Layer 6 of a small transformer language model trained on English Wikipedia (10 layers, counted from 0, width 128).
A neuron's activation on a vector x is GELU(weights . x + bias), where the dot is the dot product.

Input weights of the MLP neurons that the questions are about. A number n stands for n times 0.0014.
n37 (bias -0.061): -137 -20 -139 33 -20 -231 16 -79 171 58 65 -58 37 -260 337 41 28 -69 -12 0 288 -112 -8 -4 -186 -166 114 -124 -129 -180 -28 -25 66 -56 4 -103 100 66 -92 -136 -24 377 -265 -52 -106 37 -99 -121 -173 100 -162 -16 63 12 249 243 258 136 49 122 -98 -116 -8 -59 -131 -97 57 33 113 -133 74 60 20 62 -115 81 96 -12 54 111 92 172 -281 -50 36 165 -33 169 262 -180 115 90 -62 182 61 -130 -64 -57 118 -141 -17 -96 -56 325 77 28 -4 16 35 137 16 -105 366 -74 53 -49 -199 -204 41 39 34 88 296 -102 -213 -205 124 8
n48 (bias -0.071): -205 -131 -38 258 -4 -186 -109 328 15 -268 63 84 48 95 218 -168 -215 -120 -26 -106 -4 38 -105 -23 -51 -92 157 64 -190 -35 -68 60 227 -80 -76 -4 -84 34 -123 -7 37 -17 -107 -83 -11 -34 -230 -11 124 -62 132 -220 -64 277 116 32 -21 54 -29 181 -181 82 138 85 240 -77 -191 23 50 -98 22 -32 116 146 38 7 -40 -168 -282 -15 -4 148 43 97 -80 48 149 -33 29 -11 -156 74 0 45 -59 287 0 22 7 -34 30 73 83 -264 -26 -91 -4 25 224 -165 -148 37 -105 -122 -93 -161 83 52 -156 71 61 -76 7 -53 192 53 164 218
n58 (bias -0.076): -19 123 10 46 208 -58 23 114 -144 -147 -102 -87 -46 182 129 33 -19 68 -16 -194 -33 -130 20 -123 240 -166 -146 33 146 -160 13 -13 3 -90 -165 76 135 -83 26 -63 42 45 -51 -16 23 -20 82 -37 -61 -213 -123 86 -148 -262 -133 48 0 119 45 -213 -167 30 159 99 111 85 -98 57 44 -197 -112 26 87 0 55 -3 13 -17 -97 30 -39 -67 -74 27 120 -17 13 -16 -249 84 62 33 180 36 105 135 -16 -26 111 23 -63 -35 -141 -94 -65 68 71 238 92 243 77 -207 -45 184 105 176 63 29 -43 91 -94 153 -105 98 117 -77 -83 51
n77 (bias -0.023): 90 -70 -4 -55 15 -120 -27 -69 178 -53 87 -253 146 -106 -125 -28 81 94 28 184 328 134 157 -129 43 8 -34 -85 -94 141 -70 80 136 82 -200 -345 -86 100 -164 247 -4 -29 153 -15 -8 -140 -4 185 -16 -125 -141 484 -305 40 125 -15 114 27 35 44 -135 273 -220 177 -69 -193 111 -101 -19 -23 -72 -27 94 24 216 -47 -160 -40 -28 -28 -148 -54 -47 -85 -235 -116 -136 -63 -104 0 95 -211 -181 -4 -267 133 -58 -59 -8 68 -72 47 -128 49 -134 -4 -70 34 -38 205 -78 67 164 20 199 177 -64 59 -24 99 77 62 -4 -111 255 -162 -80 -92
n114 (bias -0.017): -171 -93 114 27 138 62 -8 72 39 -16 -145 149 -82 -129 -58 198 107 62 63 -233 28 18 4 8 -81 -8 91 48 89 283 19 76 190 -123 133 -79 35 -218 -104 -47 -51 57 -129 -222 172 -166 103 -112 70 -23 -35 24 80 24 135 -99 -251 31 152 94 -176 67 99 -233 197 -140 -12 -260 -19 -43 -106 195 4 -238 77 -55 181 79 -164 114 35 -65 -323 -40 35 40 103 58 153 24 35 -55 -179 63 55 79 119 -121 -434 -127 286 23 119 52 78 163 -81 -57 0 40 77 109 4 196 -32 265 -108 149 -63 60 -105 172 8 49 248 -124 -214 125
n124 (bias -0.062): -100 -114 -39 -4 -11 86 41 -324 123 103 -60 107 11 257 147 87 -25 7 -37 233 230 -165 -83 -34 -122 7 -47 57 30 -129 -153 -152 -158 -92 -246 -15 132 -83 -55 173 193 157 -4 186 41 -159 8 78 -107 70 15 64 -119 86 91 171 -218 -80 70 89 -37 0 193 124 -87 37 45 34 -75 -166 -86 -84 -29 -129 -284 63 191 -106 11 -75 95 77 260 15 44 8 -110 -66 -51 -130 322 184 53 -144 52 -79 -47 153 -71 57 53 180 -197 -95 -48 -63 120 282 -166 19 -37 -100 -118 19 -56 108 65 -48 60 4 -222 -73 25 40 160 11 -166 235
n139 (bias -0.069): 133 -132 7 -141 72 170 -112 -278 49 -47 28 3 288 65 31 21 -17 -59 -63 199 -75 126 -32 18 -59 25 -85 186 -150 -231 -117 86 -11 122 -47 -21 49 -61 -3 -99 81 -161 -164 -38 67 -57 -60 64 223 -17 59 85 -130 208 305 -76 68 -141 168 0 -81 -96 -82 26 -106 273 112 -90 -176 -35 71 124 -21 71 -93 -134 -97 -25 4 117 -14 17 90 21 -129 89 -4 219 7 29 -53 259 -27 0 39 -7 -110 120 74 -165 -164 -111 69 -83 -28 94 -153 150 41 258 7 -101 160 -92 43 151 36 -151 35 17 -90 -89 -120 -44 -188 -293 -111 -17
n169 (bias -0.032): -27 57 -120 216 -219 199 -122 -170 31 -79 -202 100 -100 -68 198 -180 75 -57 -93 88 -105 47 -173 20 -27 85 -64 -98 107 18 11 -424 27 11 12 -20 -107 20 137 319 -85 163 86 45 -54 -39 23 77 11 -198 -58 -109 36 -101 -47 42 -22 -155 19 8 -132 -161 243 165 -176 173 12 40 -33 -19 31 -264 65 27 25 -139 122 39 186 -101 -49 0 -49 90 -8 113 -176 -4 332 -4 58 -222 4 -35 74 97 -45 27 -35 -27 -180 267 -102 -127 108 134 212 -67 172 252 -4 38 137 -97 -214 -273 94 -81 62 -100 179 -121 154 112 67 -198 137 23
n226 (bias -0.057): -231 67 -18 -68 106 -21 -80 -69 118 -38 -136 94 64 -35 -210 -51 -95 161 -81 20 -123 -26 -45 -83 -94 -198 150 -31 74 -102 89 175 -14 -37 63 -127 -377 -68 130 3 191 133 118 158 14 92 -143 32 57 -23 60 -72 -132 -41 186 -221 117 -46 27 64 288 110 14 35 20 71 152 -48 -133 13 44 -72 60 110 -16 216 80 -7 17 -167 -13 169 -40 -93 -158 14 48 -57 26 52 10 126 -74 -189 -238 36 -50 128 98 65 86 -57 102 135 -57 -137 175 -7 -75 0 140 141 -37 -41 89 -34 134 -10 136 -107 -250 17 3 -219 76 -69 31 -23
n246 (bias -0.078): -167 69 149 16 92 -47 -57 -34 -115 244 74 -23 94 -241 -101 91 72 -174 -107 -219 128 -89 -175 50 142 -69 167 167 41 54 -20 96 103 198 0 -87 -69 -262 40 45 204 83 -306 24 -86 -96 -12 16 -8 190 -122 37 110 115 -171 60 -196 28 281 131 41 46 100 154 72 -4 -192 0 24 276 169 148 49 -100 -46 -12 -77 -274 142 37 262 85 69 163 -65 133 12 28 92 139 -115 8 -51 71 235 -51 -80 -12 -123 96 -112 57 76 260 -225 -61 -161 207 -111 292 -367 -159 -146 -132 -136 -41 25 -4 -206 43 -329 60 143 -71 -55 -252 50 8
n294 (bias -0.064): 50 118 84 -8 34 12 46 -107 -178 87 62 -55 31 373 -141 -55 79 31 -46 130 296 102 0 -98 61 200 -93 153 -153 -203 30 165 -308 76 -203 -74 -160 207 -129 148 -245 -148 -7 -75 27 -35 -202 7 -122 23 218 -39 79 112 138 -83 -222 38 169 96 -77 70 -8 -133 -120 8 112 -166 59 95 -62 -260 -156 290 98 -23 30 -117 -71 264 95 -38 -38 180 50 31 117 198 23 -75 -268 -66 62 78 105 -100 -106 -154 181 43 -98 -87 49 39 -35 286 40 -64 -19 31 -186 -84 -8 -31 -179 211 39 50 -109 -48 -103 34 -165 112 -59 -20 4 -124
n296 (bias -0.040): -47 22 -121 -106 50 295 -145 4 -142 -153 136 49 -7 34 -4 -144 32 0 77 -62 -37 93 115 268 29 138 74 -63 -76 346 -64 -260 -122 126 -312 -44 -191 -63 -72 15 -149 50 -39 25 44 -52 -136 -87 7 -40 116 -155 -203 150 119 146 -150 125 -87 -4 -22 218 274 99 -230 116 4 105 -74 -119 0 -125 -40 -89 -48 -36 -18 -107 63 -55 39 -93 126 -63 14 -81 0 -51 153 79 -88 -99 7 -78 -125 -120 61 87 -95 59 85 97 32 15 284 -134 26 0 -130 63 237 51 -7 -62 -96 80 -15 -146 184 155 30 -64 -53 -28 -209 169 229 248
n328 (bias -0.058): -113 62 -142 239 180 -103 -206 -148 -20 201 -39 123 82 -69 -112 63 -50 0 -27 78 218 15 -60 8 85 203 -42 -84 116 -180 -31 -16 202 -42 12 -60 -15 139 154 -126 199 11 118 57 8 -163 138 -45 -128 120 -27 79 80 -75 -32 -61 26 -138 89 -305 -67 -56 67 417 312 -117 90 -24 -282 -35 -12 176 35 163 55 -94 150 191 -24 28 -19 -123 -81 -52 93 79 83 201 -157 193 -122 -237 127 -87 59 15 123 -215 20 24 119 -185 88 -216 39 -124 57 212 -231 96 77 -167 -232 -67 -59 -12 -116 -82 -67 -53 -326 -184 -23 38 108 32 -8 -11
n378 (bias -0.031): 102 -95 -144 89 61 208 -13 3 -179 71 -199 -123 -59 184 -10 3 -35 -65 79 26 7 34 -13 40 -115 -10 74 -189 23 43 -200 -94 207 36 -95 54 23 -168 13 -107 -210 -170 64 -155 86 77 20 -44 -36 -29 -46 90 17 143 0 -133 -19 -45 -72 -69 36 70 -84 -62 71 -115 -73 -44 -308 3 76 148 121 -151 9 -215 20 60 -152 -20 104 111 -75 17 -98 -130 161 101 -55 -31 -66 -83 -19 0 96 10 126 -40 152 -24 238 -26 -155 85 -185 177 55 22 38 24 7 -230 29 139 153 -142 3 122 23 -102 10 -226 135 201 58 102 57 225
n480 (bias -0.057): 135 -41 -216 -155 129 -40 124 89 -15 190 -34 33 0 62 0 27 -217 150 49 7 111 -14 -42 93 -19 45 4 31 -172 21 52 -196 -61 116 -288 -153 67 -23 -89 69 -45 -31 11 -166 27 -149 -27 58 168 -15 -19 298 -194 -30 -27 -337 -127 -156 56 19 -42 84 -54 87 -51 -117 64 151 272 198 30 7 -90 138 -121 117 56 -57 -23 -69 -59 37 -71 -58 154 314 -73 82 -177 62 266 -145 -108 -12 76 -149 -44 -30 155 273 -107 138 41 -93 113 82 -27 -84 -194 -212 119 116 -112 -186 -57 128 -289 216 23 -98 35 140 -81 -22 -143 31 161 -220

Each question shows a token from some text and the vector x that enters the MLP there. A number n stands for n times 0.012.

"um": -30 -75 64 82 11 45 218 -167 -5 -143 164 -147 -69 34 -56 -68 55 78 -50 -37 12 -34 26 -112 -22 19 16 45 24 181 82 -52 -33 -146 71 -113 142 98 11 -71 14 75 2 196 -94 27 38 -163 88 -45 -24 21 176 89 -112 -22 22 164 -151 -85 50 -270 -111 19 115 -83 -79 -38 -74 55 -48 79 -24 -52 -126 68 77 141 81 214 70 269 -5 23 23 5 -45 -62 -96 95 -54 -209 -41 108 -25 20 122 118 -13 53 57 -139 -33 -120 -55 -232 15 115 224 -49 114 94 -130 157 -94 -181 -194 -21 36 24 -105 6 -97 -40 -43 -27 -50 45
The two highest activations, in order: n328, n114

" w": -39 11 -33 157 -197 -7 -26 -58 71 -193 42 -156 14 63 -75 -200 -31 -72 21 -139 63 230 -35 49 105 -67 -15 50 -4 297 72 -81 96 -24 -66 168 25 60 -52 -13 20 74 -18 8 68 91 113 -54 -116 -43 -214 65 58 62 -126 46 32 116 121 3 28 -209 -254 -190 95 -84 -97 -99 17 -54 -4 136 74 -53 -58 -133 29 -11 -55 4 -101 100 -8 16 93 27 6 -110 27 98 7 -95 33 8 58 100 48 205 -34 99 -65 55 87 -77 69 -70 -91 -116 158 109 198 124 13 -83 91 -74 23 -51 62 103 1 -24 -345 -20 -55 32 -154 -59
Which neuron fires most, and how strongly? n114, at about 1.8

"ro": 66 13 237 -63 -145 -14 48 -105 -163 -97 9 -108 -61 16 -11 -81 142 -92 8 60 42 46 50 153 8 1 5 -110 42 142 190 33 -67 -12 2 46 53 184 66 41 187 -24 -18 153 -63 83 57 94 14 37 -160 -70 208 -68 17 -84 6 169 128 -6 106 -161 -336 -43 83 100 3 17 67 -55 -206 -14 55 -28 -137 91 -71 -89 -98 40 -85 150 27 98 67 -1 44 -109 9 -31 25 -163 -45 -12 21 30 -184 20 -27 93 37 24 70 13 40 -91 37 -124 19 55 214 103 -200 -49 39 -105 -60 -8 73 30 -74 -91 -294 150 -190 -34 -129 -43
Which of these neurons fires most? n294

"==": -8 81 2 77 -75 -28 85 -152 -34 -86 39 -104 109 -93 -81 -67 23 -49 7 6 -194 137 103 206 13 89 -45 -24 -5 47 75 111 64 -60 66 45 1 213 31 97 -137 -20 -2 123 175 29 -102 -38 -151 58 -14 -142 30 100 -32 -253 30 145 75 62 10 -123 -262 -158 126 10 -105 49 -111 36 -36 63 -47 12 -147 8 -49 26 31 -10 -33 202 273 88 -38 53 -2 -4 -54 -92 24 -120 -3 47 -10 -158 0 163 23 88 -31 40 -56 -29 -48 21 61 -36 75 1 265 105 -19 -111 8 -7 -151 81 121 -115 -69 -75 -220 -90 23 -114 12 -91
Which of these neurons fires most? n226

" are": 39 74 29 3 -211 2 59 -203 6 -115 4 -125 -100 175 -44 -3 39 15 70 -115 -107 102 80 66 7 -96 -38 -17 -15 90 67 -63 2 -29 9 -11 72 81 189 -44 -58 -19 44 62 192 -14 67 -69 -118 127 -24 -37 130 85 -91 -60 -109 119 29 -48 129 -124 -219 24 8 48 -183 -61 -117 -94 -104 206 -4 -67 6 -33 27 -18 -79 8 -123 260 160 -22 9 -147 4 -220 100 -12 73 21 1 48 -4 37 134 62 -43 44 -4 -4 -16 2 -33 -36 -146 47 148 -39 325 56 -81 41 -3 -3 17 17 -87 42 44 28 -281 6 -153 -9 88 -122
The two highest activations, in order: n378, n296

" incre": 26 -21 177 27 -196 -44 202 -154 -114 -11 53 -228 25 8 -6 -148 104 -40 -35 48 -15 90 0 43 -9 123 -140 121 45 178 79 44 -43 -16 -52 36 -83 101 -8 134 -55 32 17 78 -9 24 100 -12 -103 52 -22 107 292 26 -92 -133 -29 165 50 124 108 -213 -251 -94 138 -53 -174 -44 -38 54 -70 -25 -16 -40 -76 -53 -4 3 -47 46 -150 123 103 -70 -2 -28 -104 -148 -70 51 -67 -50 50 89 -19 96 -7 47 31 21 -8 -53 9 55 -101 -66 -65 118 128 -68 345 42 -34 5 82 -8 14 -92 -3 -54 -124 -64 -217 33 -59 95 -4 -30
Which of these neurons fires most? n294

"2": 104 -92 222 -128 -226 -58 61 -112 27 -53 70 -65 -15 -14 -70 -90 116 -84 158 75 -145 139 -94 10 -5 -15 -92 -124 71 124 35 -71 0 54 57 -29 -19 118 82 53 73 58 -58 139 20 79 119 -44 -193 165 -90 -12 159 19 25 -58 49 25 112 -58 24 -269 -214 -88 -39 -28 -91 -5 18 114 -119 29 21 72 -98 -108 118 51 -3 -12 1 221 205 -38 45 -86 59 -102 114 39 15 -247 -115 102 152 -88 -126 192 5 61 -116 33 -88 -60 85 -182 16 44 132 -106 196 106 -33 65 -9 -81 -113 -64 72 7 -41 3 -119 61 -149 59 -49 -65
Which of these neurons fires most? n169

")": 95 -131 129 -83 -109 -45 39 -48 -51 -55 90 -75 38 4 -71 -87 56 -39 153 0 -43 4 105 32 -66 -32 2 -272 40 167 160 -9 -12 -20 -4 -22 31 150 107 48 28 37 -92 128 87 31 41 39 -108 150 -84 -71 179 26 -60 -71 19 94 39 -74 118 -102 -252 -182 61 -103 -145 -16 -91 -142 -99 62 46 85 -147 -3 34 -60 -117 -56 -113 205 87 70 81 -74 35 -103 -20 94 38 -89 -5 121 136 -49 -85 238 15 199 -60 -101 -170 56 67 -67 0 59 95 -40 237 57 -146 -63 -48 7 -69 141 54 94 62 8 -236 -16 -90 -4 -2 -150
Which of these neurons fires most? n480

"air": 64 -86 -45 -85 -135 -65 160 -72 121 -189 38 -93 0 13 102 -77 97 30 -2 18 78 124 217 -58 -9 -112 152 -28 35 212 46 29 37 -75 -29 -107 203 167 -87 -73 61 49 -69 33 1 43 -68 -119 14 36 73 -23 125 -61 7 -63 -52 9 112 -20 38 -193 -374 -71 -73 -121 -73 44 142 -126 -101 38 86 -136 -25 -42 -31 59 -172 -31 -45 168 225 -61 44 37 22 -151 12 6 54 -60 -53 32 37 59 20 22 -84 97 -12 51 65 0 -31 -123 7 -13 9 38 263 -46 8 83 45 -145 -26 -29 62 99 27 40 -369 76 -107 83 -86 33
Which of these neurons fires most? n77

" deg": -45 -14 -33 90 -159 -14 277 -82 -191 -17 84 -169 13 -26 -6 80 36 5 11 -11 -56 79 -8 -46 99 23 -76 -20 -12 242 55 -75 33 -130 8 89 11 146 42 65 -93 92 -56 124 132 -2 114 -163 -40 37 15 30 188 107 -141 -106 -25 142 58 28 -28 -167 -280 -84 80 -23 -127 18 -82 -11 -121 55 66 -50 -243 -56 -66 21 26 8 9 125 130 -73 -14 132 -74 -55 -8 49 -56 -29 69 52 191 143 125 274 -15 -59 101 -165 54 -169 11 -148 -54 -42 51 47 151 97 -126 -30 11 -109 -46 -35 117 -19 -27 -75 -341 -19 10 168 -83 -69
Which of these neurons fires most? n328

" board": 2 41 -112 75 -156 -11 115 -139 -82 -134 79 -178 6 100 56 -140 51 77 -54 -15 -16 124 35 -28 101 42 5 108 -144 208 162 -37 17 -9 22 -80 69 161 57 -37 53 15 -1 83 34 36 -99 -69 -36 136 38 -65 133 -79 -231 -49 69 118 169 -22 12 -194 -163 -181 -49 -72 -169 -85 -50 7 -10 117 68 -43 -56 12 42 10 -120 -52 6 278 137 32 102 71 62 -83 36 -50 41 2 -48 -63 75 74 -27 151 -34 116 2 -127 108 -12 27 -135 -162 -87 72 -151 272 0 -156 18 118 -86 -1 118 -37 -31 7 74 -184 45 -79 20 -190 -170
Which of these neurons fires most? n480

"ude": 128 -84 214 -152 -58 -26 214 -107 -52 -87 169 -206 -33 -1 31 -56 -19 -37 92 37 -41 81 48 64 -15 42 2 -62 66 142 190 12 85 3 76 63 27 104 -115 -40 -6 -31 -7 221 30 132 -44 -60 27 9 -20 33 219 -33 -111 24 -41 92 183 31 130 -198 -204 -87 -8 132 37 60 12 -111 -143 -87 54 -52 -155 -2 11 -13 -161 -48 73 192 126 -76 8 -113 -16 -141 35 0 42 -150 13 -46 148 -58 -33 3 -70 73 -48 83 67 79 11 -198 -44 17 -81 6 231 42 -45 -92 95 -9 -61 -37 54 -99 -96 35 -296 67 -203 31 -95 -157
Which of these neurons fires most? n296

"st": 17 83 36 -19 -102 -27 211 -129 -275 -68 -98 -42 64 56 5 -76 5 110 -29 -83 9 110 82 35 -1 200 -34 15 46 163 177 -27 9 -47 67 161 -1 144 -8 -29 95 147 7 176 -31 -50 -70 -26 -85 246 -227 -170 137 21 -91 -91 41 140 36 11 -21 -98 -218 -182 32 -149 -51 -14 38 -56 -59 -7 63 2 -48 51 19 -114 -53 55 -80 114 132 -116 11 35 -59 -109 116 -112 38 -259 43 26 123 34 -73 47 -64 113 202 -242 -19 21 -27 -6 -64 -45 5 32 174 92 37 -23 75 -64 12 53 118 20 78 -28 -214 -217 -61 -46 71 -145
Which of these neurons fires most? n37

" act": -13 -47 -58 101 -84 -36 127 -56 -80 -110 93 -132 46 91 27 -62 60 -7 -61 2 -12 99 112 -21 37 84 58 28 26 90 123 -29 -3 42 17 -49 35 200 84 16 86 -146 10 138 -57 107 19 -138 -135 56 23 9 180 41 -199 -129 52 12 126 -82 32 -184 -201 -60 28 -98 -104 -103 -58 -30 -58 72 44 -114 -192 -82 82 71 -98 -46 -10 188 179 -7 68 125 -86 -212 -22 109 18 -39 -114 20 162 111 12 109 2 41 33 -79 -35 42 -77 -94 -58 -81 193 -173 291 149 -90 99 48 89 4 3 32 -103 -80 72 -218 2 -88 -39 -31 -255
Which neuron fires most, and how strongly? n480, at about 0.57